Layer 7 of a small transformer language model trained on English Wikipedia (14 layers, counted from 0, width 128). Numbers have three digits each and are written without spaces.
In attention head 0, each number of a token's query is one row of weights dot the token's vector x. The head spreads its attention over the tokens so far by the softmax of query dot key.

Query weights of the head. A number n stands for (n - 500) times 0.00038.
q0: 517500421486553509572535500371512601365455569550508469617343518471480525538492430477498515470442567617422485597485537475444533479500510483560525382620475498579423387592369473529510481463472520425348498548542631474530502418596594370494423467468467511555470430545463486400425511423557476504543423520420526509510469657469473347492469491645463603527410463529537561473405552484578613455617
q1: 458523579598520452471484352434537675369664587522337445348449462569642429635644489420342547595517544556546571571423614583320521500517596546537535454497396390561418358549447482372441631402524606536562359364404492687411551568572387452667455280519413458537384411453610390365381522376563457211553525580489379484520347433442525636485421316423458568492434542574644593523465331603439446415525
q2: 587373346483472735451274605550711710651592590545627294434406664536629689572424531441408568543552455575371409468432530518503569445461610553629477441220494648378480278523519511577535610521434531552445638601554619531477500400699540333625397419573540660561403456315571430449494587467491506448582411601465660575450508555406547367548459611733621607385370533285434470444425488525578439447564
q3: 521426277485678731541540829433623685432665634532500397381400483249562767467750446500382596674393630391449233441314605260541585419617516693491445402339440599357500479465676563642504552654443612603530512554405249525566361424531743451551366444562363472477370551395759345389332321317721412449322308473389415650193597303336468395261674664696504717326441812655508366545357368415589469399701
q4: 414792659452371582407561185665418349490605482471406512482476351566526357441452670567551559387675354397573352588697396404530281655645510532543525450458594573332442527531603539497422519419419340773483601586430529423481339682394408589547490654640390399250619635524512503561406434399479559448532664512557575639663428587518649401349568462486546556471478481628523303455481490735339425356345
q5: 479362528364654562370659622580582390488650594300562383099629709583531599504630726231439796381539496435549410342394403660591665422354481647428373752196385492400609548437750426549528720597749472669763455629363317580478448670526225666749417446623478290301459657493522484405536519376507382478508469761428463647361529363351564745427500346508484422396451682515500372368533469601469600489410
q6: 522446665513515291205593407414314463482452387370599493439674419545461431487500572351728333536691490321490582616524493430414480513532351459279687291595533459899613529418698674421463611623654247688388616176559330562429342488479643572503459467625454305421575605497546411726441714720463440435599518410562541590587617507656462464612530404318373368518604549431577372581608451552363463627493
q7: 484563290378407442623660467458319397558557178449570496233612557309650230578415456637642312420504375628662700511572705389397541675492414398504410323742569508315313207332372479644341580504589564595595703207588577468552348398384245647429550424612558496348643522601617555427641410641628448518434362485580604636751428704445587557545427380213621854496515224450427560500356454492423358600378
q8: 658370507523447554558335530600410518509340641533774440413377513520426430575164679525437443409438532617380435411453411572633729354579551590490564420274447596516542375353456547500550469618510425700568629592469563624420458486595552370451361432576416357440323577512524510506596628324464530679392561566640640437480503564419388507664603389443382581430556421453484679559294257427456381277307
q9: 699549635320421519385265846724486484609400508434579361269533568584361516425482528456571685265618415592483450533426650948476578510575607397549365702360592513433490412510659534493604430596351472591522424375513466584677370515322552552461609551516593402405524579262494679524532484397532562555531662529467516678395554539574493670543392318446623476452577319490669545459617344597473342462417
q10: 271382608345403432371693378409470376496383529595649493480241364428443444592519504569757307641121616304424482370693678581636401322478493312512482377616462522512248373582677578512516438377524481278508511253562599424475504382459289568432698410339594504363482644528626384632527539590402231419734481344682593560565424507637580567398309633575519564470649329478603549531546710204430482668568
q11: 686492500640787604581473500422585462583608746444452511565602546351350353402458720516600814541719372207311241415555417425257583549342440686587615670432685372327620570634542442475906535476535537581580331491406567565347652304340452407489716434523448779425396634411560520437587703440575798395464532572240431515602544367545679280735533450353321540440446572512563754427629338817532489401456
q12: 369229588641574169518667702445636651539400214559440567411344393424629369429604398403482548431211526609445620256396443629590584568482600538527514521473665372658600701408594636538452420535322402326466387520416524496224379426542539385323504388272626386480584596566507346476493568436360261346645479503497622493667520463473514524451507664545436586475386571479395410523375753481349524435812
q13: 425766562380592359482420448234661634623374551695648633477285639391246488523467468462419385388486464391456503681497532538421617490630575466353527295583477341463576475422429458429422407211350507440309541473500347221480480403497554511361545474476719589284567571500546564323650578578377366322560646343558581380399464564513565329545504643489511654191552408528605621396403741282360500682486
q14: 563288386459491615634398368448458362367460398552467579604516531522533634416562406497565426649442391476512503405436301368379472497361584474487595615529486448337553432560613399579553517390571518662446727526585450549371704546607370473671570522560489531487288365506508506219534526434556441473509539438584312573396434412528581305437737342616280491485471408374482526489596423562533440678316
q15: 306644504251357865597563556537596659519679542513397633384651666288411407628396660377440389422574556504478596614444549339659486602515347637625482570406571291445586508548302451609416463466579247573484471753485500566255598705477429356639269387515421750721297408705371569485595314496525623583473712308329409385469489755443797414540376529311519434360437348620432555500489655664636405272396
q16: 744577539643559397488237357555729625504484684500621578595302551569335740373630446555453428543246431590562438471518417485496600522361709247649576540317570334543440551540416669324726677639385438387243716358660322438449414674361751173518705290558450661588464358559564336474402344398525461582741405611482572647554333460440441585444508664719602641658518545567507529514457380706650551493561
q17: 402511612544469352772518297511377518500392475688444566303563404409440342615620549728519741443575626522496561342659762733715563518287422435549464342528582674604385458511277470798574410581379334311300511471587518561304542504430351515539453582433590385368741322500521444416531596816420447453537463437778479384595415429657511504434461282547400459533637644485672276381666434574669628691665
q18: 490623523443439518620382510427416606417484428454509523423487423530714256472484595627578375243358398571563563461367540723607477648251556735453512677510580491545471516470536441631396503599483522516651470243536393478405400480513595491390767448361378297417511500600628335473712411401448388656519325559627408547433540612602512503562565509696472581494391562500433531406518739477485348406469
q19: 594360238524500386511591586177541430507411471643467584395631338512647551557430310315527508572413623511662281399311459719492331581857321579102339547333469609561329554343610483685578344555460375216280478467646507538546454423592650357429488524461590526467482496373538336533562361474357331538544481507424411567470521348287547538516593435672567549644323489372441439421422566461261778606410
q20: 772450652452354489467678353443356448516334457446435534620375389587352538343622301548571595686599485648472566289465494586467466370484373459450588572441328335349561363444483512459210503448659434510490469346532503550410515496400295470472479542332549474272635588575454363312321344331497568675302664401519519417440533422457582452644507406220256516490525445554516500494546738568468475422467
q21: 496677784454585589616424575406335638377489492348656634388341588500633492565659333559567628362442608539507428596420362458236641219437561590477520314447572583540437577486485614639664424320303652545673469331455458435357591698570376532412477641157643394453677579493520368280500500635480540354642611423372551527362520361433303452601678493410660478500552404493255410350591363723468459451547
q22: 330437671429630488582436615486341517518618500468442569599566253598485462660508399396409484425143678714635539486457307511481372580377478607604606574473595250417527553395670370364627743555420511496376302573500831305556500488603424455556372649447736370431314328652534574705489475661582431701442397625553507628470352367304482529362477860615427426565728551478399560443552460481359493399452
q23: 640488488581479400781661395457435542651764606437500523491586633538654565292588430461450257779313309643605512562739608638415489496544488597561619640762582520570395368496390588551399277344313578385237639332504528471377546057643513410458692618396466523473263458433387484461562462673485633399680435462438665689467581576346344338845429372580412545699430384209381778452325785613353427507621
q24: 410547478408452435449663642642597436299277586556578497654416478443471496471700623503411504551442353394407555376333415507316695673401293666500261558618405687592470412346406532587604524656740413481346582527406510573531487344445423558633451667735646663330597343415430454671353415343430520577217604281521568497583448442653313524231344569507521468641510192570560484598595440533419561405654
q25: 651486453500660500536616636463683586462438304369451539549672511336507444484795550527584504650610487548317382561548406631720612433538640524553557605560471582410562216396371401533452657719660557485533567473421479346510500825449705543480559355473497564539669309358536553750656433524523477332462412414537483285211481527428490398372657426375493384639796420442652454474467669467503647208521
q26: 555582188467458331594555546414617401500663562619444440678350251457362787529508631637542262385699522540248403821379345394415424458508621516636492356203448531372406591562597507458668527412609320649687326509492567521538614583360426427316453548462500537946751400433481379575454404424237576752500569348621492489627600588440508261428567670673552192588676332689385407507260484546377838423601
q27: 464328691704592557520612282620307413530512365500443688438619544549372650521532547418684272598457556485845500496507492715301525719599338530261607563607262418595558472507630570216472504401275277590557415339492583347577595794516450597577667507251285553534709541528450531575397342519543224412447349467727599634480549423561362569492588478585293628458455420729579386567329716656405456613701
q28: 462672459299507376756464430371296597546590442584596428252574600366416382572410497587514515544638530543478503458500513497466631412434786516363675494433460597459503633687413219454503529477612497525433296493643373619490619370585446372297521424468503618415657538586419334471668674536661585462589410343300623584564393579289500526333386382514609396332406625422536471555503461393359627616607
q29: 689584557392432727570453601480788549408443409617373251474415586606535365456590486564582338518703557619563623467419637676542318641514528563515563473393443466329703312616380544646648540675496584540467646815527443310629487587509421392638358443559410599316569563395432614517457540700455591685486559546259516546518570359390370639634417606467455458360319483601446542737542456752347381459625
q30: 305512476551373732700554735699452571379471604431347411641181317479595545561611712527492412351472702438378401591596598600715693747457587359620406534306409711439511282526376367172623577586419280538379371439238566797421358633684530360485492547305562847478379579467588492450707650492471385455590302545580444433408341537338443284710697402599516464449420316488341569366586558393621609608468
q31: 470475758516646568571582202640638387514639573393605523356436700728472464615496622449668421461447532771486571581651615435429689417625595371420379408496594490543585496453704356385474551591626536418585443129747455461638330657294477496480422539668441625340243530468408437534703443574493440212535475517514497387361603433608384441552548473485486550322370416356407596577507590529785359387588
q32: 486482657493498439451609510588490475586526542435498440492617494426535409533452529528542556516494382462515396448502532551630533504352381563349493530453429451546527640454464544553458410485665602421494502625479457459518522473523481555599616452454545476523654502551461521571512553559435518605445533593453516500435608505576528541464390446532437529542422588455492481496627593488559544486463
q33: 622238490321538549762461542571547609431472660552619304632440572433467607464569443426455522544339424709366363541481575571493693635529573545518643481440534484493429208604723440563490513556450638468381494558358429557513528316576676336500472512573420580474500484534512676309322285441692559594654443503413503547500406421469176381524603455687513587415281562736523402546409474631654497400593
q34: 355622543420316432457535456450473421583416431576390525545331503462570579421381509518668460399433495586598535575468497535470494474604416459601589303596622453568654734468336604579528523426396476592481618474711312503443494595625679546400452541546620593636447578481539347661710520512424409695289361455398663641518621628595500547334441569264351422559547524377512362489509724450473560478557
q35: 681358728519636507574591409610538505546470819634509505544419521676368754497482334446585676432391434520486315506557569557509410456454564461522464573677527769674592631436500532512576361624320527558393494615398454524550544462512655612475614503431400354397404517527394544597485508381370412517402535434430539563426532530359393507430530520561500723555514578605463401521456529479399628692547
q36: 451688381373507343570561538555639693598534540537599497614321442465400405632376584548308518450393609712280564621477608513313625450627467411518449439669427439320494534585260539448579404575690601343455322693513532298591422309556804564494580515491509549518531405530340457516503563566531528620379347584500415463597473657327615189438411583503438244546606552410669609642559549442552459418321
q37: 593410644703387519579487386454527645594642792467347510397562588366383692574404476318500557597369416621375382425467567453500603607527643464656526480533566563384611514565421336450507421524566832590619434463560580462747519649590714145435500390438525570606355369635516527340373474418564503364470339596434545468549434500213447275536709647611300527409351541707467586569458530461386490385538
q38: 745761536395295634630679747412556480716645546252503497519382536393630608443572436649471426422451360332463567396645610415721664362589521470356763507455667625375532422586463494756402595652545694720658537531436500440603477667350549525454515497626675500396451413375510531554543510400409572587431298516389460379588589645539645414540583430515459413373696576480476314576595421373373354554570
q39: 588515612457455418533518553504660462800684492506363402312388635588533425683571585359369686507753616400601308204419633489562565534343478476492628702345306528299554504434504365633568595557508423496546406544334557559396517528291280657752580490524493707600581531696382725571437234644385507591478478439482510524331703318578605662538526510420468344500504640737429326513623557575607348394420
q40: 571295525485859707444581433461484571626347474490488690388610389521296326680640334771496478706524362390749511534573630586311624368445703485491367646823394438508545419253801417487313496472599399622269595343554473480443436396591474588470555533496352464474388694602270588690549492619470537400331596493427458571460456500537265905446343508072413492417508472286313657522695437376312504413500
q41: 369610424507399584465428520436418636619375376639473595441570512401571241468569583852480344532488415350481253597719638340685240570442337335453493470417719519500322173441373415570192289531471630508377507470538363548392360538497369563578434700426616633698578336425424278614432370481330383642720547452515655482512557600663350718512358563842515484235572315527363394475261492375370578564543
q42: 337488660383259395429640524643290310389375219645566337601356496693441491398576390606295288311222677672590590638598485546473533430190605302407341466628554564624500579470439525663322511508420386398520381457617360472626354454622601586615561407430659442311651593539431508519524626573522281284462574434568400445827528864475620266387371556678589578435643396481660402759346496431542544567453
q43: 525575441454469725534431588451632449570549589450423339707682465539432601619322449471437665315452500344390487261621403619347611213437547562324445588234385356462403593400521534500679359633766657496645516637493572575561570185523624514465500370490500573526262387432535396520542625299578598477533382516311551500435540516399445651486440464366584517730549497661616570534723272531434462534507
q44: 362560402434636408537733571518645628496697312350734318270659547538509219316547427817341404192628529442474343491373549341331551406446396452520340404794517311444432398565552389343170377325754367161843457391549513523440504461627113633509471475276647459395463703296635287557635582599285368850590400389780706253748579496496749627519519352708680364549456635292624530500538722350339392583386
q45: 580313294314666438544599724451533551486459341557460497574404399327354554513779507652331642478456480360591462493585482575364367548589511174259483367732309507649449619309656388519557599536315518416542399500617514663310473524740484423434565510379483322504509677603632460422343486424449599512701555414567407408364410517676532825489666577242421606672317457560489456620593307308436666530511
q46: 475532625314443456464649488542449507639419539490640691458625193716488540574687599435703504568520486535534459658637384477611673537458645372487395474604662587742292456459566500310431747504208560442417470264515615759466396462636364449287496651452573428587979564586427261550738481652631408660570508352670433552428486667577481390332211500475551500357508391393400389608285281264446791668500
q47: 573444454284618641346463352547615431435453637391352409335706600438762560456439293443310307606413317524510533560483548276395467382408611400677589350544494517447345553477624230722579456342597366687584560344264544235606598579468429493619332490503429500442439543611568424399468553290645539520483392324292681585356510625387393450431601699493472472592480524459582470389457350496579427471629
q48: 672443594599540614362408555463272444421493385655410742496452493359381560412652479737504531667525586435483577580534645381327447447534458416447176520485744510378419539483430405603445442434387585592434584584595343312523480375648723609467507439576312628357652777311581605558626643437357349575555584316510367395341478672673419629558496443336604367566354479449425622487467589663696513532395
q49: 708387611431384561478206474517547456589485587719554638504351559706438711542474376552604628785482303358552625656521436644351774302213234444586376244473477357378409327407530529504388514546531361447591459563321707610425612414524484435377561523517393492643318507513624691391393778486621568508557489636483517432496398459396573580564489483564629558464423728486454488358378306549670452437522
q50: 348469552373570580644221553457500462520496659526634554285719378407408430421605500595483737541432368417383416519385657645377446401387446572643426633388506356427557687674468595432697516467547469372496549467658381387577494349594500561635332395548726361410762577329447527457493619470434637308587429462438478459483559487390497409683735497327416507250487590721454301429420268504497510352395
q51: 340394276384481680570518303222475674664504524346615371566404567308507488395384698437545375699522530686368678437644629578350527473457399549520510622438537352742483367452576651580255630719445618454462333492454567706517500728610692566507473520493520525592389317520416344542586510468449238657496525432199393643787321452537528585689500521572460660464475550581290464566582496410646562672485
q52: 460230354291539273549416424352573656411360614599383332440482436478580599456561584598443515489545317534393397493194562615594415444364617460515447593183494765521745571804362453700421429387451546368376314443625608384484337432553665469263595614332526409504512530500564607382407342448416578535507302419624464360458484543597564635478352503464476576483413479446486564459484306493486398487333
q53: 305528662631413453511714566466482540465478776305396601451786709326489548554351749480496410610461538376564470315388590432387556540321734554276460365526407571608471500380596576633489605476356461323452523565708336511483754416527678489610603513533526304450628640516493542507421610622657559452538346546378463612507288258458331496376402500727573609493330507476322630670318613406472470510468
q54: 651408632348590389492397417584583528318312686415478401545460613636580370432418389350387445212454658344562678761331604371603344618493421540799655464633615529613282597471302599393249193280704423424401424604419681538540504434593594336385452417514693633700354464438398496537484647583676514607392606450420335638194334532630445395492567699366421504466559519367419413376429541418556421648371
q55: 496716483466500761510581493380386447642628460506563537601511410624362281575562337351393604653487625810458548603438414386625544475457617413489340571386552442431556336331511667584437555500565473549613369357360497653567308573441489412548465577335444508640370545488624674337741417576469557466546239465626500400527488256488581440361389487559656688675597401402526423250503480431398525320544
q56: 504547522652225516253669556514312507154313372592760477489605343451486520471335507658397393435450452336452456466311546548493563493584482408450639476515386466427292373574519641448426466630481496463429527613486628208638513654659423614139380685655708387465329439370540599597391561500411570375409582477390608577234380631569534559537518398604535568483600440621483566646373406426503520536308
q57: 591318389614435437514571359487629441473565413599579523395570543588395301466550553278496353451416576360410633427335387429591643631589469406293424400589526453350639429454354531420327550370474335537657414587287520556414451440453507462579350580154432377289606480618445625449468457490542598449575271709413332503321414218645386504493536626406603691514648613666401492595650551414200497592625
q58: 430493547548367362405571373514598467572489290412573435380293216592325284484424532375450453422500519586480540614222559391606271464462451497360393329437429463461633518633654525405511520521436436485452560454473503443796543568500579486517338500722542317485422650506594517476769278646555700476572594333358387703751548233546591621449446440562483350590591503272500382678457524268442656417538
q59: 721512635460772770524747637431572590535521600614385414170470508508568564486595536508603531520785739586726431431427555500496451349680258339565622504402529461508530276549454561387401677346642794601894588640515585419587399656487418629727382372439348564830463496460548448422213439678515530410335448384523455649343321263574431522645467489259713676457477417585566696311568586331398496405364
q60: 543476663306564570573433346310431510581500511631367635552482277635283709602699493407642339535531484463391662599530531540483336640524404632407467431657412477486545489500626491608532503575593277413460359462543413556382633481602641330507486563471439743602294431478561383660472268319273723500452665616533493436552582367324401178479514401321541438368447619363480612610468534696351591453665
q61: 527552567494352474579320524362689393436483603559336533413617654455435593351503516544688594427444485410488497447538577646582680543570772569401556269510473528343482394546554550541402497455661250764507615354750554500488341239549612503392462509608578504690420577664412536484527509636588549485404588631440546436724553353700324565693537559503529555484522381683487691447497510527583593367640
q62: 347168575434595422748481396556450507579563140493432454467455476476481741548567294389876253655581420489621581522500545541596500464466424474330555717443394507492853422507568268375432559526434465310428599387318265360431453508451603593576661553511422443551680431539571477526858653667329590548371362360323522374368479536414400573332369639368481634730519765485665429476255459623587525493519
q63: 645519587412639270473336653765408377428464407433538547421386540512531429635504722739532479277562542496456319614489348782539417311473561381462599470729443455575418677592480594670452321401558317605476518251620643473489333533487537531416342751215489803470572643539321669590666511603564561137588573460355628522352408525837530556484364360516511419386411283541451580584511504404246657465716

Each question shows a short text with each token's key, already scaled and adjusted for position as the last token sees it. A number n stands for (n - 500) times 0.0028.

Then comes the last token's vector x. A number n stands for (n - 500) times 0.022.

0 "1": 129545455397461408526588492588629306706594865522513313492494452510483541459465489483513647602460303585662599584460434424622492347512535445516631414542535591487570437521462457384547468454537422
1 " Bo": 489561543352440368602590548626590276622529841614494391505517398455535442486527628442507674618489120654607613549360426401581520293481519406595591435546532525475488427484536358386657482457421466
2 "hem": 843468419347462321552621509600636306604521776582484383527521372459413428474458527390444670604493276618614554607398492442548543349459628406539699431563568539557529497520527412295569482496435465
3 "ian": 834375369360509394601618466561570362579560749602509372497528401509397472460463560390457619575449643574567494537403459434566534384402549471503666438545559495537556467525495425289531458475458454
4 "s": 561335279429510398594607459569611348608563776491561357508530383507368478469476602410504657595449876492425489568365482396569514388438562438501726454534582529541575408515482462306521554469412472
5 "\n": 252465367452393428627588472532722267748608754422574336529492397479450472502408565483504569651488705363433473456370479336621500351454515412528593418550496583478592516580492414353518470445463519
6 " ": 111503394434422539585623529548639255659566744516573342477504401464456433466510555494450550597496417481338413477398455433592475341425482369493640406550582594443589467519469493388545536469502412
x: 655583376504375246392531608436518483553487384443475519433356529602474518527565551661352318614424519476567581503506523555518497566493500507620387486385444583788468471538529487505472763499396482556549435463574588542533470477447381445460454483473524452419759501512505428555596458543455577544611456503589478534486492484523494604498289535527461454609499521459291379495564505340484554574610
To which token does the last token give the most attention? 5 "\n"

0 "ches": 275581543441494425574606441584623370612575652579543401479496409425452536480447539432492599577525334572614541546504471424552508455479603502504680444544581593485592482550512443338546529514509468
1 " played": 489494539488430317511548540597658282613602729525617342417590409433565641494504505474395562540501363659589618452396440349610518402494559465586594454559547586469543522468565428444501519450499475
2 " on": 644382486360421330569581513646678238628682823567601354521559394494468626553524442461432583663515329652581559451321440371625568394525517459558617432486537528525518480513559424373526535476502501
3 " the": 774304389469459346640532543578664301645586851522565349504483421471498560468432610447452510613447533517526430358361426333593548369468451475555647444507485503478501483519572459362468540476445541
4 " weekend": 573380412352503369545633482624639338581596744553540401519526394459417524470388529389463596614484796443484509424378410356551565358441515424550685476508537505488557480555527462398518526458527517
5 " of": 364408463396484414612614450528672277629602784559530440523539355461466579514466477484502555650523689325488446368327525427602534410445457464459626491450533507531542562493501458386500568462472456
6 " Sunday": 199495481387560449553641458565609332574592749504546407498522417497446520453413546391534650551481439340396384468439438449574582409391489410481669437509563498519558484559518445410517479440484530
x: 502368459411402552505532451480547581596459501627499519454657447677539466485691472561550309495462533509469542598541525666608502499461515554441455516422630446571544446414564580518420577414447338458388402393594474570516463498397511499513547691501597379463483563571454656480691422657488401546588634422680554446509482526484475690472626664502624591550575367517453524607498464493599447523519
Which token does the last token look at most, and with what share of its attention? 2 " on", with about 70%

0 " ===": 278536594418422360526494512515689259698597815502619362520567460469508476452427585558453554625424338612630494607484418314559515400488546430549614431576520601544476446535550429395506529475493440
1 "\n": 506485479449406367611541496533715258750614781447579337553516402471468476493410565510487565677468178632637519550439440328615517358481504419554588431538495614484566493569511435372487469426491507
2 "\n": 750408441442394395603554506511690255759612713463578348557514405482486460483428589502513556662446343593595517524438443334614517361453494417534561428536495617472554510572501454390496459413498506
3 "As": 762317426384407376601594495587668230659578816501579388613548465509491410467530461465456592642387589482583585482348494405605515372464465475537571433463462616523521484486573407368594493430561438
4 " of": 564315422358446381583628430540690236663608848561553393544510406497521507484495531502525589710493750445533455413362505379601554411409493486451606455449527545552501563530524468368562569455478434
5 " ": 195493301424411502609608473552668285624558834566539333478497417459411448469489535497446571627537812433424424467358394430635507350445508386460663444535572588412515470546502449351563526483470463
6 "2": 087514388423440494554582457594687272695540930591533308477491407523457490501475463489442620631518392378345348488426471440651492383446563414472621438540533580528546439516481443348558558442564455
x: 544521546529462487397510461546464499531387405626547435440590516564581510458564534569425500527534563485476560513558529573477387535462641582522371395399435478647449421596473591509518525416403359584323645426520652568552505451443167647465661571462612405541688501592567390650607466600499551668549406466542686600552343550525434571458533511537435438559566452487338384595557569463518510617549
To which token does the last token give the most attention? 4 " of"

0 " were": 324610531467292225563599489593691295629639768519606304497609443346427519517460584456444577636485477681600614422432403280647560299446438422556563512483490525549585444507502432458624539491436501
1 " played": 480490535474413283504562524588686270600584757541621328422590422415529628485505557472384579562500353670578617466417436322621542365449546464580599488572520588469534510462548417448548526461507485
2 " on": 657382493346415319573592503644689228616669842578607333534561393498451624549533476455419596668523319658585545467329457365635573373511511475558628453493522529522514470509543421366553541490508496
3 " the": 773302392466453345635538540575674294645578859522571345506486427478496558463432622445449516615447530517520423363372426324592553360458448481559649454515487503478498476518564457366476541484446536
4 " weekend": 573381414352502368546635481623641339579594745553542398521527392465415518470389536385465600614485797445481504429381410351546568357442514426551687478510535503488556477554523462400519527463524517
5 " of": 365407462400481410614616450530674272625603787559533435524540355467465579511470480483498559650523691326488441370326526423599536406445458467460630495454534507529539557489498454387502567465471455
6 " Sunday": 199493485390559446553643458563610335573589747503547405500522416501446517451413554390535652552482440342396381470442440445569583408389486410480670440508563496518558484558514446414516480445483532
x: 504372464414399546511535454482550575595452508631497522456658449675542468489696467570551314490459531506471538594549534667606504506457514558438450519428633447573544445415566575514429577413440341455383399390592469563517457507395515498510550696504603385467486562568449662476685425655495401548589636417677549446508486528487473685476622659503626587543573363524457522617494461494603449529519
To which token does the last token give the most attention? 2 " on"

0 " |": 210538519401423335568516539555684246736620773444615340534510482479474548488474460480535549628486357640681469530459498358598496311458460413560657478560527557462547479548491405391532521506459437
1 " ": 466428440366477390565592493570669241641562820566537293507509450435423495451506512503453531621499074522699510617364390416624493316475486376483630489560550595434514453525509462349581546515516413
2 "Cherry": 802401464402529306613590469529608273630484752528489351474514471448376461458555622387509674578502271639592555541406411371634563360412577452517681426504482567518559504516531442325619486434442516
3 " Or": 799354438416476331632641468575604302611514714576507390497579429450442467493516611416483641573488650584601559517326514484544563340458552398430659466470549506471458429509568376365616485532443456
4 "ch": 565348355412422385579618503519561259577541730657456428416510443476388456530494643439529630555522823476526421520398490455534576331455641426509713429516493514535480528497548438280598512432430470
5 "ard": 198410363440488421597622491560611354622520717561540366466517353471426384437492595401467638540517753430441456544337512443602487401409577430515716388441542496515588511543498454294601488458464523
6 " |": 109582376571429435593572474582667241726616771440615278503547439492429554485482505449528572616526429366318399433321610411602449326493458408568696472554562581496584494519511403321574550551463439
x: 523405612505416285451562506383453601538302405503636535589445527543522479489499465554408395555413516494548569482485425521439574509450645412483496380489488464608577461539613469545458546469593354479551596139609493479563477554510732486405630487470527328474728432469502485570656588442452467657475378542454628601558545548531491497509485532489521385586503611482450378499484619436527531512563
Which token does the last token look at most, and with what share of its attention? 0 " |", with about 90%

0 " Hall": 203599539411511316637661460589626287594572683544516343438450354425435460479528491361529679583496336562657638544465432416630541363511541393551753443559533499546632474501488418335535434485430500
1 " |": 458451424431409357603546484555647250713597762420619310502509467458435562495477453464523568626523147629715418519410530377630473299491439402560696467552522569489610457505474385364562524526458432
2 " ": 839458371378446425589609464574649258613545791541509274486494430424404515461499491495444529618532248480683485603346402442641486310494501386475657476543566591448557452507494439343577521519493415
3 "2": 925396294320446417566588464627701231674537921595492255492497402467450536471473425468462615622518674491545435618385469446685470330493534379500641448580512582523578439496485439340601549463578428
4 "–": 594458363394387366571589411522627306659501850572489341485520429443441479453473522494528591607497892402508370701366442507658514403462577358520640397583492580454609550511521415366534468457576544
5 "0": 181518375443401446594610442549684316699542835596446295484501436505403513477452396451474585619519821459360350592380453445593506371500599410510711413521557571469597464560431529325625503499562438
6 " |": 095617390583411448550552456526672280734610791464584310527537473485460537451463482485511566605523438418315393491311577420595450356488443392536684454552527560472607459563506461352587529523487437
x: 476461560476356267480549514457429581480320404433611554640453561522508468473534509497446439499488549519452617569400490473467570562452591451477436358578503464565537436637453472510455479485614274427528592195645571432586474596464692538427617450491539401541702386402443475613689565498501440672423476466492569496510491571550552519501417435451517382591600513489368386524424586396529567574570
To which token does the last token give the most attention? 4 "–"

0 " seek": 329529600466405332584586449532592319653601723550559302547600405459513469426567526442424528529517425615582606474410424375634523422496560495502620512486481608452525466508482383421537511523517479
1 "ers": 478566468458525336552577462597649320568549757529622392530601376489455492394524567415474606588528239674662594478421450370621529393426564506520667430548581598522537486495501416340525512458422502
2 ",": 677396435439397421647553484517641345703600740479629338493546412446489478565462466457520538544491354632581491481457456467624457423447483492479607441503541579463564511508501438425499489493461478
3 " since": 727312441397441362624632524602720300608665786535548364545522420449431541507514469450450620646526525552579475423345461420593549386446498456469624443477517527463569523542560405423507435481466484
4 " in": 608294459392417382649578487641744328614700814557553412548472427451442518487504456457463624657485688398536474334299454393629531407435482446505612520447590552468554534514585405377528444505504501
5 " practice": 399470420365477371572675447603671374614641705548580406500537427419514527495432522405422588552500650371490427387431388376598569398420581443493603492546583593456573474573451418445484424501538480
6 " the": 281533440551550424664574516537644336632566809512583333515487424464498532478454632441473495562477519328398446344382472361574531407451445518552615466487505521490503469511545453387440527518426536
x: 472593579473532517341482461492421534504472465459451609470485465561453471477550473493479391528395490470578498470479493497490447548389474458456445539446538456520558510502483481610552442436560496512517489022466549498513416587471510520492631550523550332477506425594427499482689479636501529544514483489453436545498451397639586920412463534508491306555497415437393540518492581522530529518509
Which token does the last token look at most, and with what share of its attention? 5 " practice", with about 80%

0 "2": 121539476383493426528564510592651289714559860550493314458490392564522522488490428450466660612461281579721620603455410422634477417559574371534712389573542572503593459510494463349542479425528471
1 " |": 455434422419432367542504530515661265728597747431603355525498471493491562497461449486524547618491176616674437527449513388590488330464452371562671457565516550457565490543484425414534519486468455
2 " D": 806440367357464342525578531589662275640556814582586332444500430476492505543504505499538649617454272590679458608328417387564548320535518341548656435542532557486520426426506456389644469488416497
3 "er": 829361385394447320545569533570698221672570836664524390507489412417446444421488509479452660579487641532589479542313446388660506290431582430498598482586495493528495469481508476335633514405444425
4 "ry": 545383345464459452555625440587610288684530783577525354523489421460381431475517536431471663612450923523503470557369456429598543412403576505434680479490533545527524458524474432308640499455466449
5 " City": 183408360379462362564623478610616253638537798577511305492523400515372473462483530363491696571480777391434366579380507435538548343462557443577729440573572495585508451520546375324573539482457482
6 " |": 106591364565448434566566479577646247731615769436626293514539445500437551504477474453501575650520430374303397460325604382586456337507452385579709446563554560493591480512516401326552559525440467
x: 562401589512432230427578449398417547537316363508625563598529494522549521478528492486408416562409508488510563558507461516445516484460659430485492381512495456610541436559546451563446514507569359486513629163602532486568487611511708457406611465485523345493739428457478438565690563419481455650470378522450605553559566543548494517559447531416539395641535564488437394504491611403549579510529
Which token does the last token look at most, and with what share of its attention? 1 " |", with about 90%

0 " is": 350607564439314278575622509567691311640667762545586319489601434387470480555505574488479555630448465674598586470437366366630470319481445462585561539444533535553593462494502442463650541523467450
1 " part": 497496491397353388591656501559704341608587779595515401475510396361452468527446525460413581674475267629645611504454367383621541299429570509530640477575512566507607474481460509451522437465549491
2 " of": 630429477406381372619592463520641288628647784577599417527494384458497582514506525498497574613510360699572539385424486418583505379433488524479617501499564572537506518487488425397497546478464456
3 " the": 733323390477456379670562529540648325618576831545596363512440413480497525500457643433470511596478522549529429357420443355579527367454454500557614474518506527496498477504537427359447521517423538
4 " traffic": 537331368387450368540581505585581318628572780545489381522564425468435488485463611387505569599471757469513486389416408362574555354420560461518617471573551566511535462459528385438534482469489470
5 "king": 236361379426519433636646452589593353594580767570582347532549383423462485450460570459485655552518726416428457482429476440625566333376581503492682450553585591448558499476468407370532476458462492
6 " of": 268484455418502440628601463533652300641629792554549385549504394466476555520493513481528581594534480283447408357351520436585514404417505527465639500477588524528510540508509426378518542476431482
x: 540521606453521422414506439354512588509417397450575633398493507583394456528605232431307391522481485486533493434474515465508454546466558411520398473444533461428437358440569464553502582447677347553514604151481580566489512576398423504563553586544504407520605496519499492557565502629489485594579560469451599500529459486539649757559472577529586543657512524492474455531419511618672493458637
To which token does the last token give the most attention? 6 " of"